Layer 4 of a small transformer language model trained on English Wikipedia (14 layers, counted from 0, width 96).
In attention head 0, each number of a token's query is one row of weights dot the token's vector x. The head spreads its attention over the tokens so far by the softmax of query dot key.

Query weights of the head. A number n stands for n times 0.0065.
q0: 1 15 5 -5 -21 -11 2 6 -2 -2 7 -1 10 12 7 -2 -6 -5 -1 0 -5 -8 3 -5 -10 6 8 14 11 5 3 -7 4 1 -4 -5 1 -7 -5 0 7 -7 0 5 -3 7 -10 0 -4 0 -2 2 3 -9 6 8 -1 -8 -11 -5 -4 2 2 3 22 3 4 8 -5 4 16 6 2 -6 1 9 -5 18 -9 -11 -7 2 -3 20 -13 12 0 3 -5 -5 -16 12 8 11 -1 -3
q1: 6 20 -4 3 -35 -7 -12 14 -9 -12 14 2 1 10 9 -12 -10 -3 26 9 12 -8 -6 5 -10 -3 20 27 23 -2 1 7 -2 -15 -10 6 15 -17 3 -11 15 0 -6 7 -3 -9 -18 17 2 -13 -17 8 11 -9 -4 5 13 -22 8 -11 -20 -5 -5 -6 41 3 6 33 15 9 29 -9 -16 -4 -9 29 -20 43 15 -9 -13 20 5 13 -1 3 -8 -2 -7 9 -2 20 12 -13 14 14
q2: -14 22 1 5 -12 5 10 12 -18 -14 5 -18 -3 21 -3 -11 -10 15 -4 -27 1 -20 -9 0 -24 3 -4 32 4 13 -4 -15 24 -2 -6 10 3 -8 17 -4 14 21 13 -2 -5 13 -17 14 0 -7 0 20 6 -44 0 5 5 12 -2 -24 -8 2 -8 11 21 1 11 19 12 12 21 9 -18 14 29 -1 -2 27 -4 3 -8 5 12 20 -21 1 -15 9 -26 7 -2 29 7 17 8 -11
q3: 34 24 19 -3 10 -10 3 -8 8 17 5 -9 1 -22 2 -17 23 -1 8 -5 -5 -11 -4 34 -34 18 7 -12 29 2 5 4 28 -16 0 -4 22 -6 7 -7 2 -15 -17 10 8 -4 24 26 19 0 -6 -11 -13 7 10 -12 -5 -3 3 19 -1 -8 -6 -20 10 -7 -10 -22 12 42 -5 4 29 -13 -1 38 -5 -9 -7 -10 -12 -11 6 -6 -9 4 3 -5 15 -15 3 7 -26 -33 17 -1
q4: 35 -2 14 -17 11 -16 23 -16 21 12 -17 0 15 -19 21 16 5 -4 -6 -7 -17 1 6 -6 23 10 17 -16 6 -16 -23 -27 17 -19 38 -31 -14 23 -15 14 14 -13 -28 36 9 7 -12 -14 -8 -9 -4 -22 -9 13 17 -9 -7 25 -5 41 40 -13 -25 -24 -11 14 14 -43 1 16 -18 -6 37 -19 -29 34 40 -1 -15 14 0 -11 -16 -29 -24 3 26 -7 22 -21 2 -12 -3 -4 -10 -9
q5: 27 39 5 9 23 -5 70 -52 26 -31 -9 -32 -6 9 29 27 -17 -22 49 -13 -8 -49 19 -44 -19 18 9 32 18 -25 -30 -22 42 -16 14 10 17 14 -3 27 30 -28 9 37 4 31 32 41 -47 -32 -4 -8 -9 -49 -2 8 -13 33 8 26 7 35 -14 -11 14 25 27 -10 23 -42 -29 -7 34 8 25 59 17 -13 -60 8 -5 -8 -18 -15 -72 -21 5 -20 30 2 -6 76 14 1 -13 -8
q6: -51 2 5 -2 4 37 -5 8 -16 14 7 23 0 -10 -26 19 -36 1 -1 6 5 32 33 24 -4 -2 -3 -20 -20 15 28 4 -24 19 -10 -18 -13 -8 17 -1 -15 23 20 -37 -11 -9 11 0 14 22 22 -2 24 13 -33 -2 5 -23 15 -30 -36 22 38 38 -51 -27 -23 -11 -21 13 38 8 -1 -39 -17 -64 0 3 16 -34 32 26 4 14 41 -29 -45 4 -1 27 11 -9 0 23 14 17
q7: -7 -15 -21 7 1 45 -11 4 -20 8 31 8 -30 9 -18 -3 -5 35 35 -2 29 46 19 -7 -2 8 -17 -26 -14 18 37 23 3 19 31 -26 -6 -11 37 -13 -11 14 -3 -38 4 -8 7 5 18 3 -12 20 40 3 -1 -5 -2 -26 21 -24 0 1 24 10 -21 -1 4 -34 21 -6 14 -35 -2 24 -30 -20 -9 7 33 -17 16 31 1 17 6 -11 -14 22 -43 -8 5 -7 -28 26 -8 8
q8: 17 31 -17 -3 15 -24 57 -18 3 5 -16 -45 0 -21 28 9 1 -17 4 7 -5 -32 23 -17 35 40 41 -17 -21 0 -33 -33 2 -7 -3 -33 15 34 -31 27 35 -17 -38 19 12 70 33 1 -27 -31 -26 -20 -18 28 -13 16 -24 7 -19 35 24 21 -6 -11 21 45 -4 0 18 -39 -17 22 12 -24 12 -6 17 5 -23 20 10 -12 5 -30 -27 -1 41 7 13 -22 -4 44 23 -10 -2 -24
q9: -21 -31 -29 4 15 -9 -7 -34 -11 34 -6 -14 3 -7 -34 -4 25 11 -6 -6 33 12 -15 5 56 -6 -14 -22 -20 14 15 -18 -13 15 26 -8 -6 8 41 22 -24 -21 -28 -3 -3 58 -21 25 32 -5 -33 29 13 12 -5 -6 11 -23 14 -24 42 7 7 -3 -23 10 -14 -4 28 -2 -50 26 -6 4 28 16 -15 48 5 26 44 6 -16 -9 -10 -10 -6 16 -23 4 10 -1 16 11 -16 -35
q10: 22 31 6 1 -19 -18 -1 -1 4 -3 19 31 -7 -7 9 16 -3 7 -14 -10 39 -13 -8 12 -13 5 9 -23 -19 -3 -3 17 3 -13 -12 -17 -12 -23 -28 2 10 29 -27 -12 12 18 18 -21 8 -17 4 3 -17 8 -13 -18 31 18 -1 14 -10 11 7 5 34 -27 -10 24 4 -20 18 6 22 -14 -6 34 -15 -21 -17 -9 -7 -15 6 1 -11 21 -2 6 14 5 -7 30 -10 0 -9 -2
q11: 23 -17 29 -8 -10 -18 -18 27 27 6 21 25 15 12 16 10 16 -1 -1 25 12 46 -24 18 -12 26 20 35 -5 15 -4 11 0 20 -1 47 -24 -61 12 -26 -10 13 20 -27 14 -59 -8 -47 5 26 13 26 7 5 -16 -40 -3 -21 8 -14 -31 6 1 -12 -1 -36 -1 -6 6 -5 2 -3 13 15 53 -7 -27 23 39 -21 1 -19 27 3 -1 16 -20 -2 15 -19 22 -19 -18 -3 -17 13
q12: 26 31 -38 14 39 -12 -19 36 10 -21 39 -2 -17 4 0 -70 27 38 -5 -11 -17 -2 -5 23 -68 -26 0 51 5 -10 -5 12 -53 -52 -20 39 6 -31 7 -8 -21 4 49 -11 11 -45 -49 12 4 -18 -22 6 -17 -26 26 -56 31 15 39 2 -7 -19 6 -39 17 8 -31 11 -39 -5 43 -31 -49 20 8 -4 -47 23 -4 26 -53 -6 12 4 23 13 -17 24 -14 -1 43 -16 -3 -4 0 -13
q13: 4 -32 6 -18 -15 13 -15 3 -9 -5 0 -9 -24 8 -39 31 7 3 1 -23 -26 55 23 -11 -19 5 10 -5 -34 -9 -18 -28 -26 12 -34 -8 -32 -37 1 10 -5 37 7 14 -37 32 13 -3 22 17 16 22 -9 -6 -16 -6 43 -14 -9 -15 35 14 16 -13 -20 6 1 5 9 -24 37 8 -18 -22 26 -37 22 51 -15 14 2 0 13 -26 -14 37 -20 -15 -26 12 7 25 -17 20 22 28
q14: -23 -4 -31 -3 4 13 -6 25 -4 22 -10 -15 7 -29 2 23 -14 -13 -17 -15 -28 16 12 14 5 -20 20 -35 14 3 -10 2 1 19 8 -6 12 38 35 -3 24 -13 24 22 -14 -6 16 32 4 -6 -30 -45 47 50 -4 8 -32 16 4 17 35 -3 0 22 8 18 0 -5 2 4 -10 -45 18 -8 -60 -60 -9 7 3 0 -16 34 4 -7 27 -1 17 -7 -2 -2 -1 -3 -12 -12 48 -5
q15: 7 -1 -1 -12 29 10 1 -8 3 14 -22 -19 19 -4 10 28 16 -23 -10 -33 -38 3 8 -35 -14 -14 -18 -39 13 -3 -18 0 -6 -32 -12 -34 7 37 -8 33 3 -21 9 25 -2 30 51 31 7 -2 11 -10 -13 19 -3 -14 7 30 19 16 33 25 -6 -6 -4 19 20 -15 -30 7 -13 -3 8 -8 11 4 36 12 -22 28 -5 18 0 -15 17 5 32 14 0 21 19 -3 26 -12 33 -28
q16: 6 4 -18 7 6 -2 -2 5 -2 4 -2 -4 -17 7 -3 -7 1 -6 7 13 11 -8 4 5 3 3 5 6 11 -2 0 -4 -12 6 -3 11 19 -3 9 -9 5 5 7 7 -5 12 1 7 1 14 -9 13 -3 1 5 -2 3 -3 2 6 -4 -5 0 -9 11 -4 -13 5 5 -4 -5 11 -16 2 -5 -19 -5 14 2 -4 -10 6 0 0 -5 -3 -10 8 3 7 -2 6 -5 -6 26 -7
q17: 9 0 -4 -6 18 9 -11 -7 12 16 0 4 -16 -7 -8 7 11 3 -7 20 10 27 3 -5 12 5 3 -20 9 -1 -3 15 -33 22 9 2 15 -14 -1 7 0 -8 2 -3 3 -8 8 4 -5 6 -8 -14 -21 23 9 2 19 -18 13 6 -3 14 0 -4 2 -8 -33 -11 14 -3 -23 -9 2 7 -18 4 3 2 -9 7 4 34 -4 -18 9 -20 3 1 10 15 9 -21 20 -8 16 -6
q18: 28 -5 9 -11 -1 13 -19 0 -1 15 6 -13 -1 8 6 -19 2 6 7 -13 13 3 5 -15 -26 8 5 -2 19 13 4 11 21 -4 -1 0 19 -15 7 -6 -15 -6 0 -1 -10 -5 13 4 11 -7 -20 -2 -12 5 8 0 33 -18 1 -11 -22 13 -4 -15 20 -17 -3 3 -3 29 26 -12 5 -4 2 5 -11 29 7 -12 -10 9 10 8 -6 7 -7 11 -1 1 9 11 16 -22 31 4
q19: 7 -10 8 -36 -7 -2 16 -9 7 24 -8 25 9 -15 -7 24 3 -2 -9 11 -6 17 1 2 35 -1 -3 -11 -15 -27 -22 -9 -20 -16 17 -27 -50 6 -4 11 5 20 -32 17 19 -38 -8 -24 1 3 2 -22 -2 37 -11 0 31 8 -11 34 20 -4 -11 -15 -15 -13 3 -15 7 7 -28 3 27 -26 -26 22 23 -15 -6 11 9 -15 -1 -26 25 -2 14 -3 29 -5 -6 -31 2 10 -5 14
q20: -28 -6 4 -12 -6 12 5 9 -14 39 29 12 18 -1 -35 11 -10 15 -1 8 5 21 -6 10 42 -9 -9 -9 -22 -16 -11 -1 -44 -9 2 -11 -40 1 -8 21 23 25 -2 -3 18 11 -4 -31 16 13 10 12 17 -1 6 15 39 0 -10 4 6 10 11 -6 -30 -13 -9 -20 -15 2 9 -22 8 -16 -28 0 32 -9 -8 2 18 15 16 4 29 -1 -10 13 -17 -6 7 -7 -15 33 -23 -11
q21: -8 5 16 -8 -14 -8 -5 22 4 42 -14 -8 36 28 10 11 0 37 -29 15 5 6 11 19 47 20 33 -6 19 -12 -15 -43 -4 -40 22 18 -44 -32 4 -23 -18 -2 -14 -5 1 1 -8 14 39 -34 10 23 1 -23 40 31 -3 -10 -29 -2 18 1 9 -29 -9 -19 -17 -43 -14 -1 31 26 26 -36 -34 -16 -29 25 12 3 -63 -37 -41 1 20 39 -2 -8 -3 -7 -5 21 -50 8 -19 -9
q22: 0 32 -15 19 -33 -16 -14 16 -7 -6 -1 10 -13 17 -8 -22 6 -15 42 -2 5 -5 -21 24 -57 -6 -25 9 16 12 1 27 4 -7 -6 24 15 -12 9 -22 -8 -18 27 -45 -21 -22 11 9 -3 20 20 24 -8 -42 1 -19 -20 -23 -10 -13 -17 -15 14 -2 49 -16 3 18 0 7 25 2 -25 25 37 25 -65 -15 22 -11 -26 -2 6 24 -36 23 -14 -9 -19 -4 7 25 -24 10 20 26
q23: 3 -23 17 -12 -21 -13 25 17 18 -4 -44 -8 4 17 8 26 19 -2 -13 -34 -30 -40 18 -17 -4 -3 4 -28 40 18 -10 -49 9 31 -15 -5 24 27 -46 11 3 -20 -10 -17 -3 38 8 12 -6 8 42 -2 -37 1 -12 11 16 -10 -16 3 -30 -18 -17 6 1 11 35 24 27 -23 -12 36 45 11 28 26 -11 -7 -29 -14 -12 6 -14 10 -18 -21 15 -11 4 -6 -1 -5 22 -36 -3 13
q24: 28 -37 51 -42 21 17 -14 -7 14 -11 37 2 4 9 2 29 14 -5 6 -13 -4 19 -13 -32 -11 15 17 26 -4 -52 -29 -3 -1 0 5 23 -17 -12 15 6 -6 23 -17 95 3 -12 7 -26 -9 8 -27 -5 -19 4 0 -10 31 38 -23 26 3 8 -26 -49 9 -22 18 -16 3 5 10 -31 21 -16 5 -19 44 31 -7 43 -16 -29 5 -34 -20 -1 -10 -15 54 -27 -16 -5 7 3 16 10
q25: -8 -26 -13 18 3 22 3 -7 -9 17 -24 22 -17 8 9 -19 9 7 -6 22 -50 -1 -2 4 20 12 -23 -1 -11 -2 38 13 -6 20 50 -17 -27 -19 4 10 -6 8 -12 -31 -5 6 7 10 19 10 0 32 -10 0 24 42 15 -19 -26 -10 -8 -11 14 -3 -16 -14 -22 -49 10 1 13 17 12 21 -17 8 -27 -46 25 -40 5 6 -11 26 -21 -3 -17 17 -16 22 -44 -33 -27 17 -25 -26
q26: 59 -15 38 -61 -11 -48 36 -28 56 8 -39 -27 33 -1 50 37 19 -32 14 22 6 -21 -18 8 63 33 75 19 7 -21 -47 -14 12 -2 -22 -8 3 -20 -9 52 -8 12 -50 66 36 3 -40 -27 -13 0 -9 17 -37 38 -26 -5 9 19 -36 54 35 -10 -68 -41 24 57 -5 13 34 -13 -41 29 58 -32 42 34 19 -14 28 63 -7 -49 -15 -71 -3 24 63 -10 40 -49 -5 -7 16 -40 -23 -3
q27: -16 -18 5 12 2 27 -23 22 -10 16 16 10 -6 10 -9 2 -6 5 12 20 -20 58 -5 -3 1 22 -12 1 -20 13 18 25 1 2 33 -15 -37 -33 8 11 1 26 11 -33 -2 -13 26 -34 25 23 -24 25 3 6 -2 -12 19 -37 -9 -33 -26 -9 29 -5 -9 -50 -3 -57 0 0 16 -41 9 23 -20 -6 -32 36 32 -45 20 5 33 30 -27 12 -35 17 -7 12 -27 -13 -11 31 -4 19
q28: 6 11 5 -22 24 -7 -41 -15 10 -25 27 9 -47 -36 10 8 -6 1 -14 5 3 -6 39 -8 -49 -1 -13 -2 28 -13 -5 48 -4 39 -25 7 7 -13 22 23 -8 -18 -1 13 -26 -38 36 34 20 1 38 3 7 -10 -4 -22 -33 13 35 -11 9 4 17 24 18 -2 -12 37 -42 4 26 81 -21 -10 4 1 -31 -28 -22 -26 -13 -3 16 -10 27 -16 -6 6 -22 -8 15 39 -5 8 17 -17
q29: -20 28 -34 11 4 -4 -18 35 11 -3 -33 9 -16 16 31 -14 9 13 5 5 -9 -10 -22 12 4 -6 -19 31 20 -6 3 -3 -6 5 -1 37 -4 -6 27 -19 -18 13 36 -31 12 -35 -68 6 -6 37 32 -4 53 -24 -7 -34 -18 3 -1 7 -31 -21 1 19 -4 34 22 20 -26 19 -29 -11 -22 63 -27 28 -22 34 27 -14 18 -21 -2 12 12 23 16 -38 -34 10 -40 13 25 -6 32 -3
q30: -37 12 1 -20 -15 18 19 -16 -11 14 -15 -17 6 30 -43 4 8 -13 27 -25 13 1 -16 -1 8 14 -32 1 11 5 17 -34 14 -13 6 15 -21 34 -13 -14 -8 1 -5 46 -17 46 -27 20 -9 19 -24 18 -27 -41 -24 42 -6 29 -28 -21 -46 15 -3 -11 -29 -36 37 21 -1 29 39 19 -6 -31 28 34 19 29 -42 -25 23 -20 25 21 15 -15 -17 5 40 2 12 30 9 -6 -15 15
q31: -7 11 2 -16 -8 27 -53 9 36 -3 -4 50 -36 -23 -8 -17 1 21 -20 -43 28 55 -32 28 -38 -9 -22 -9 51 -3 17 21 -11 5 16 17 10 1 40 -21 6 -21 22 -39 53 -45 16 18 37 20 8 -15 40 3 -2 -31 -13 17 22 -16 -7 -25 -14 26 -8 -2 18 13 -35 23 0 -18 -34 40 -8 -7 -26 -22 9 -4 -7 6 21 -4 2 -9 24 -19 -17 0 28 -27 27 -14 27 1

Each question shows a short text with each token's key, already scaled and adjusted for position as the last token sees it. A number n stands for n times 0.024.

Then comes the last token's vector x. A number n stands for n times 0.037.

0 "==": 16 11 -11 18 19 6 -31 -12 28 0 82 -18 -11 8 -21 -6 -6 2 9 7 -12 5 -6 -5 15 -17 11 -1 -22 6 -2 -14
1 " Ca": 11 -1 -24 18 21 -18 -15 10 14 9 77 -36 -21 7 -21 -9 25 20 14 16 -4 -12 -6 -4 5 -3 5 13 -28 10 10 -4
2 "us": -10 -10 -10 11 13 -4 -17 12 18 3 60 -28 -8 13 -4 -13 19 8 5 9 -1 3 0 3 9 -12 6 3 -25 10 11 -8
3 "es": -26 -17 -13 9 8 -4 -19 9 26 7 61 -28 -19 6 -14 -10 0 4 -1 11 4 8 -5 7 6 -6 6 2 -16 3 17 -11
4 " ==": -9 -8 -5 4 17 -1 -25 -8 24 3 68 -14 -11 3 -13 -7 -8 6 -6 14 -3 5 -6 -2 12 -12 9 2 -23 6 -6 -12
5 "\n": -3 -11 -11 10 20 2 -33 -11 27 -2 74 -17 -12 4 -18 -10 -21 6 -8 19 5 9 -13 -1 15 -17 14 -2 -27 12 -1 -10
x: 56 13 -3 -4 5 -6 12 1 36 -5 7 -8 9 9 -7 -8 11 0 -8 -34 8 -1 2 3 -13 2 36 -11 -10 -3 -5 17 -31 1 -4 -6 -5 6 -13 -17 -23 -3 14 -5 -7 -1 8 -15 -6 3 -3 -8 -5 26 1 -26 6 9 14 71 11 20 -7 0 -6 -1 -3 -9 -2 7 15 -14 -5 -6 -10 -9 -4 6 -4 7 -5 0 -22 -15 6 3 2 7 3 10 23 61 5 9 -12 -9
Which token does the last token look at most? 0 "=="

0 "o": 36 7 -17 6 6 -16 -20 4 19 4 69 -31 -21 9 -18 -19 -3 17 11 17 6 9 -2 -7 2 -9 5 9 -25 13 17 -3
1 "ci": 18 -5 -14 7 8 -4 -12 10 16 -2 62 -27 -18 12 -14 -19 23 15 8 12 4 -1 -4 0 8 -6 4 8 -19 14 12 -7
2 "ated": -7 -5 -21 2 12 -6 -24 -3 25 -4 64 -28 -18 9 -19 -16 33 23 1 15 14 15 -5 -3 10 -4 4 8 -33 13 15 -18
3 " p": -19 -12 -15 -1 11 -6 -11 -2 15 3 56 -30 -7 0 -6 -7 -5 5 1 17 8 -1 -8 -2 7 1 3 7 -15 15 7 0
4 "all": -18 -23 -15 -2 7 -6 -23 8 13 -1 58 -21 -11 8 -25 -8 -21 0 -14 10 7 7 -4 -11 5 -10 -1 1 -21 7 13 -3
5 "or": 9 -13 -10 0 13 1 -12 9 16 0 61 -26 -16 1 -14 -17 -34 -10 -11 15 4 2 -3 -6 8 -13 5 8 -24 15 10 -13
x: 40 -1 20 13 -11 -28 -4 -4 21 -2 1 1 2 9 -11 -4 29 -1 -4 10 4 4 -38 4 9 -17 38 16 -14 17 0 -2 10 -7 1 9 5 8 -12 25 9 -11 8 -7 -26 -14 8 -16 18 13 16 -6 -5 25 23 -11 2 18 -49 45 -10 -22 -23 -7 -14 14 13 20 -10 -9 2 5 2 1 -1 6 1 6 -9 24 10 -1 -2 -11 10 3 4 -16 31 16 -19 -8 -3 9 16 -1
Which token does the last token look at most? 2 "ated"

0 "min": 23 3 -9 1 5 -2 -10 7 24 6 45 -28 -16 7 -4 -15 4 13 7 8 3 2 -6 -2 11 -17 3 3 -25 6 14 -8
1 "al": 22 2 -22 2 9 -12 -15 10 14 0 71 -28 -19 9 -18 -18 32 22 5 12 10 6 1 -8 2 -8 -1 7 -21 14 14 -15
2 " mi": -18 -15 -10 5 8 -17 -10 0 14 7 47 -29 -15 -1 -15 -4 17 11 0 11 -2 -2 -8 -8 2 -2 6 12 -12 16 -1 -2
3 "gra": -24 -19 -17 2 9 -2 -11 15 20 0 53 -26 -14 9 -15 -15 6 3 -5 11 6 -3 -3 -7 2 -2 2 6 -10 12 10 -7
4 "ine": -28 -22 -15 -8 7 -7 -22 8 9 2 69 -33 -19 10 -18 -14 -23 1 -9 14 5 5 -2 2 10 -11 4 9 -23 14 16 -8
5 " attack": 7 -18 -13 3 15 -10 -22 7 19 6 66 -33 -8 6 -31 -8 -30 -10 -14 17 9 4 -8 0 11 -19 7 10 -29 13 14 -8
x: 43 11 12 -14 5 1 0 -19 28 10 -13 14 13 0 0 -24 -25 -16 -8 11 0 -6 -4 -8 15 8 -14 -10 27 -9 -12 2 37 -2 -14 -20 5 10 -1 -4 33 1 -2 10 3 -11 1 -19 -5 -11 23 -15 -6 32 -9 -9 -1 3 5 66 19 4 -12 18 -2 1 -4 17 14 3 -18 15 12 -14 -12 -5 -5 -15 -20 16 -4 -13 -21 -31 -23 -26 -7 -23 7 5 -1 7 4 -3 1 6
Which token does the last token look at most? 5 " attack"

0 "ade": 39 16 -13 9 11 -11 -20 11 14 4 73 -26 -20 6 -28 -19 -10 12 17 10 0 6 2 -2 5 -11 3 10 -13 14 11 -4
1 "my": 25 5 -24 9 17 -12 -18 10 18 4 74 -36 -22 0 -32 -12 24 16 8 14 4 1 -6 -7 10 -12 4 5 -20 8 15 -5
2 " for": 0 -6 -20 8 23 4 -18 -3 19 -7 65 -26 -22 -5 -13 -9 28 22 -6 16 4 3 -10 -15 9 -15 6 7 -23 15 12 -10
3 " M": -20 -15 -22 -2 12 -13 -15 8 10 1 66 -39 -18 0 -19 -6 -7 11 -5 20 8 -4 -11 -15 8 -6 2 9 -18 9 8 -2
4 "ed": -20 -19 -15 -3 8 0 -17 1 24 -1 59 -24 -24 3 -14 -16 -22 1 -10 15 14 13 -8 0 8 1 4 7 -28 10 15 -16
5 "ical": 1 -18 -10 -6 9 -4 -20 8 16 0 67 -16 -17 14 -17 -23 -31 -8 -12 10 6 11 -2 -6 8 -6 5 5 -20 9 11 -14
x: 29 7 -6 -22 -15 -15 6 13 12 -15 -23 -8 9 16 6 -14 7 22 -7 14 -20 4 -22 9 -16 12 46 -6 11 17 5 -19 8 1 -30 8 3 9 17 21 -3 -3 3 -9 3 6 -11 -13 -7 15 -9 -2 11 -9 3 -3 -6 5 -4 79 -30 18 -30 -6 -27 32 8 9 10 7 1 5 25 17 -9 15 6 -7 10 -9 -9 9 -3 15 -16 20 -5 5 33 8 0 -27 1 1 21 -14
Which token does the last token look at most? 2 " for"

0 "_{": 22 7 -7 11 17 -3 -18 5 20 1 47 -21 -14 7 -7 -23 -7 9 12 7 0 0 -5 -6 8 -10 5 5 -15 14 14 -9
1 "10": 18 4 -22 5 7 -16 -21 2 13 5 70 -32 -20 4 -13 -12 33 27 5 9 5 1 -1 -13 0 -8 -3 10 -27 11 18 -7
2 "9": -15 -12 -23 -1 6 -16 -18 3 15 2 72 -31 -18 7 -15 -14 28 22 -4 14 14 3 -6 -11 5 -7 -1 12 -24 12 16 -1
3 "}": -24 -20 -10 -8 5 -19 -16 3 20 -4 65 -31 -11 -2 -12 -17 4 12 -10 13 16 8 -3 -3 5 -7 -1 13 -11 13 7 -5
4 " |": -21 -17 -12 2 12 -1 -20 -10 29 1 72 -39 -16 17 -16 0 -9 8 -13 16 18 12 -14 -4 13 -23 8 -6 -21 4 9 -9
5 " Al": 8 -14 -17 3 17 -9 -22 5 15 4 75 -28 -17 10 -18 -8 -28 -12 -15 19 7 2 -9 -9 6 -6 10 7 -20 9 10 -15
x: 49 7 -8 -5 -3 -17 -12 -2 -13 -18 -13 11 3 -10 -3 2 26 13 -27 13 -5 21 -1 9 -21 -3 34 7 9 18 -19 21 8 -6 -7 -1 -5 -41 -11 44 7 -19 -6 0 -2 4 -15 -7 -33 -11 12 10 4 10 -8 -25 23 -3 -10 12 19 16 -11 -13 0 -8 5 0 -6 -9 -6 -18 0 21 7 -12 5 -8 -22 4 1 1 -13 -41 -19 11 4 -33 23 -4 17 -17 -4 -20 12 -8
Which token does the last token look at most? 4 " |"

0 " $": 27 18 -18 16 21 -4 -25 -3 20 -5 78 -32 -20 -2 -15 -13 -5 15 17 14 5 7 -6 -7 10 -7 4 12 -16 14 12 -12
1 "4": 10 0 -28 5 10 -18 -20 7 13 -1 78 -38 -21 10 -16 -13 30 32 2 15 13 1 -4 -8 4 -7 -1 12 -28 14 17 -7
2 ",": 2 -1 -19 10 16 -13 -21 -7 24 1 81 -34 -16 6 -21 -18 31 18 -1 18 11 11 -9 -12 7 -14 9 6 -23 8 7 -12
3 " or": -25 -16 -20 8 19 -4 -15 -8 20 3 58 -27 -18 -2 -18 -11 15 8 -5 16 8 3 -9 -5 9 -2 6 5 -14 8 12 -17
4 " $": -22 -23 -22 4 19 -6 -25 -3 21 -5 81 -35 -20 -2 -15 -13 -16 6 -12 21 13 7 -10 -7 10 -7 6 11 -16 15 12 -13
5 "7": 12 -23 -14 0 6 -16 -18 6 11 0 81 -44 -18 9 -18 -13 -27 -12 -25 15 15 -4 -7 -5 6 -7 0 8 -26 9 16 -7
x: 72 11 -13 6 -12 -15 -15 -20 55 13 -18 -17 -2 7 9 -4 -3 15 -12 13 21 -2 3 -2 2 18 9 14 7 1 2 3 5 2 -7 0 -4 17 -6 8 -29 23 0 14 16 -7 -3 10 -25 7 5 -3 -5 -43 31 -11 1 8 -10 22 21 3 -18 -17 40 5 -4 -10 0 -5 7 -5 -10 14 -12 -12 11 -7 22 12 0 -9 -26 -19 -2 9 -2 -19 -4 -27 7 11 -10 8 17 7
Which token does the last token look at most? 2 ","

0 "i": 29 8 -17 7 7 -17 -17 7 18 3 67 -31 -17 10 -15 -15 0 16 11 17 8 8 -4 0 7 -16 3 8 -23 18 18 -5
1 " |": 20 10 -19 11 19 4 -23 -10 28 -2 78 -37 -16 17 -19 -3 11 16 4 13 13 10 -12 -2 14 -22 8 -5 -20 4 9 -9
2 " ": -17 -10 -13 2 10 -2 -20 -1 19 -1 64 -34 -19 9 -10 -7 15 12 -1 13 6 -1 -9 -8 11 -5 4 5 -16 11 6 -2
3 "48": -31 -18 -21 9 12 -12 -15 -2 18 -1 81 -38 -18 15 -19 -9 2 15 -5 12 16 -1 -7 -1 6 -10 2 7 -29 13 15 -24
4 "61": -21 -21 -18 6 11 -17 -12 0 17 3 84 -39 -23 14 -20 -12 -24 3 -11 14 14 1 -7 0 9 -10 5 9 -32 13 12 -18
5 " P": 19 -13 -16 -8 12 -6 -18 2 21 6 70 -42 -12 0 -9 -8 -16 -9 -13 18 6 -6 -7 -3 10 -7 5 8 -27 13 13 -3
x: 56 -3 3 -9 -13 7 -8 -2 35 21 11 36 -7 -12 5 6 2 -18 0 -18 -9 -15 -19 -12 -8 5 32 -4 2 -24 -12 17 -2 4 0 3 20 -11 -19 3 22 12 -3 2 3 -5 4 -10 -1 -2 13 5 7 -35 -6 -10 5 4 0 34 20 -10 -9 -20 16 -1 -29 7 -1 -14 18 1 7 -1 -7 2 21 10 4 21 -30 13 -6 -32 -8 3 25 8 -3 0 14 -29 -3 18 3 8
Which token does the last token look at most, and with what share of its attention? 1 " |", with about 100%

0 "s": 29 8 -13 11 10 -4 -14 6 23 1 71 -27 -15 0 -9 -19 1 16 12 9 6 4 -3 1 -1 -6 2 8 -15 3 21 -4
1 "co": 14 -6 -14 5 3 -16 -16 4 13 1 53 -29 -18 7 -15 -9 33 20 11 11 6 3 -3 7 7 -2 3 11 -20 16 12 -1
2 "ver": -12 -7 -19 4 10 -1 -22 4 18 10 61 -28 -16 -1 -15 -20 32 11 4 15 2 3 -3 -7 8 -10 5 8 -20 12 15 -6
3 "y": -28 -18 -19 1 8 -8 -15 16 18 6 60 -28 -21 5 -20 -6 3 8 -4 14 6 5 -6 1 4 -8 5 6 -24 6 15 -6
4 " Ch": -12 -22 -25 -5 9 -11 -10 14 15 4 65 -35 -20 5 -21 -8 -20 -5 -14 21 9 -4 -7 -11 6 2 6 13 -24 4 13 -12
5 "an": 6 -16 -12 -3 6 -5 -11 17 14 -4 63 -25 -18 5 -15 -16 -31 -8 -14 10 5 7 -5 -13 7 -15 2 9 -22 11 12 -2
x: 39 15 9 22 -5 -19 -9 -6 51 -17 -25 -8 1 16 5 2 33 10 -9 0 -7 6 1 20 -1 16 26 8 10 24 -13 -5 -11 -21 -9 2 -1 -10 -10 -20 3 15 3 7 2 -2 0 -14 -7 -14 6 -18 -7 -19 -9 5 -3 -10 -24 41 -10 -12 -13 -29 4 16 5 13 -9 -6 -27 30 9 -8 -12 5 -11 -3 1 -27 12 -7 -15 -14 12 6 11 0 8 2 -29 -21 -5 20 24 -7
Which token does the last token look at most? 2 "ver"

0 " record": 33 13 -9 5 11 1 -25 1 20 4 60 -18 -8 14 -24 -5 3 13 11 16 2 12 -6 -5 10 -11 5 13 -14 15 7 1
1 " of": 22 7 -22 6 21 4 -21 -10 18 -3 69 -26 -16 6 -17 -11 15 18 2 19 4 -2 -7 -1 10 -17 5 4 -31 6 11 0
2 " 2": -17 -11 -18 4 6 -17 -18 1 15 -5 59 -30 -10 22 -18 1 12 20 -2 13 5 3 -6 -8 3 -4 3 8 -29 3 7 -1
3 ":": -11 -8 -4 -1 11 -13 -10 -4 16 0 52 -30 -15 6 -8 -10 5 12 -3 11 12 10 -14 -3 8 -13 9 -5 -15 7 5 -2
4 "13": -18 -22 -17 0 6 -15 -13 0 10 1 76 -33 -18 14 -19 -10 -26 5 -16 13 9 0 -6 -7 5 -10 2 8 -30 9 11 -10
5 ".": 2 -20 -7 5 13 -19 -20 -1 13 5 66 -30 -12 -7 -11 -10 -19 -3 -8 14 8 8 -5 -5 0 -13 5 -1 -17 15 1 -8
x: 5 -1 7 -2 -5 -41 -2 32 51 0 -2 -38 14 -13 22 -20 32 8 -1 6 -9 -1 -4 -4 1 -1 12 -31 29 -4 -11 -6 -12 -4 8 21 18 2 9 -5 -14 -11 1 -7 8 -13 6 5 -8 -6 -4 -4 20 -7 15 1 -6 -13 -4 32 -10 -6 -2 0 19 13 2 20 -9 -5 -28 1 -16 3 -4 3 -22 14 3 -3 -34 -5 -46 -33 9 -2 11 -4 -17 8 21 21 -6 0 -5 -3
Which token does the last token look at most? 0 " record"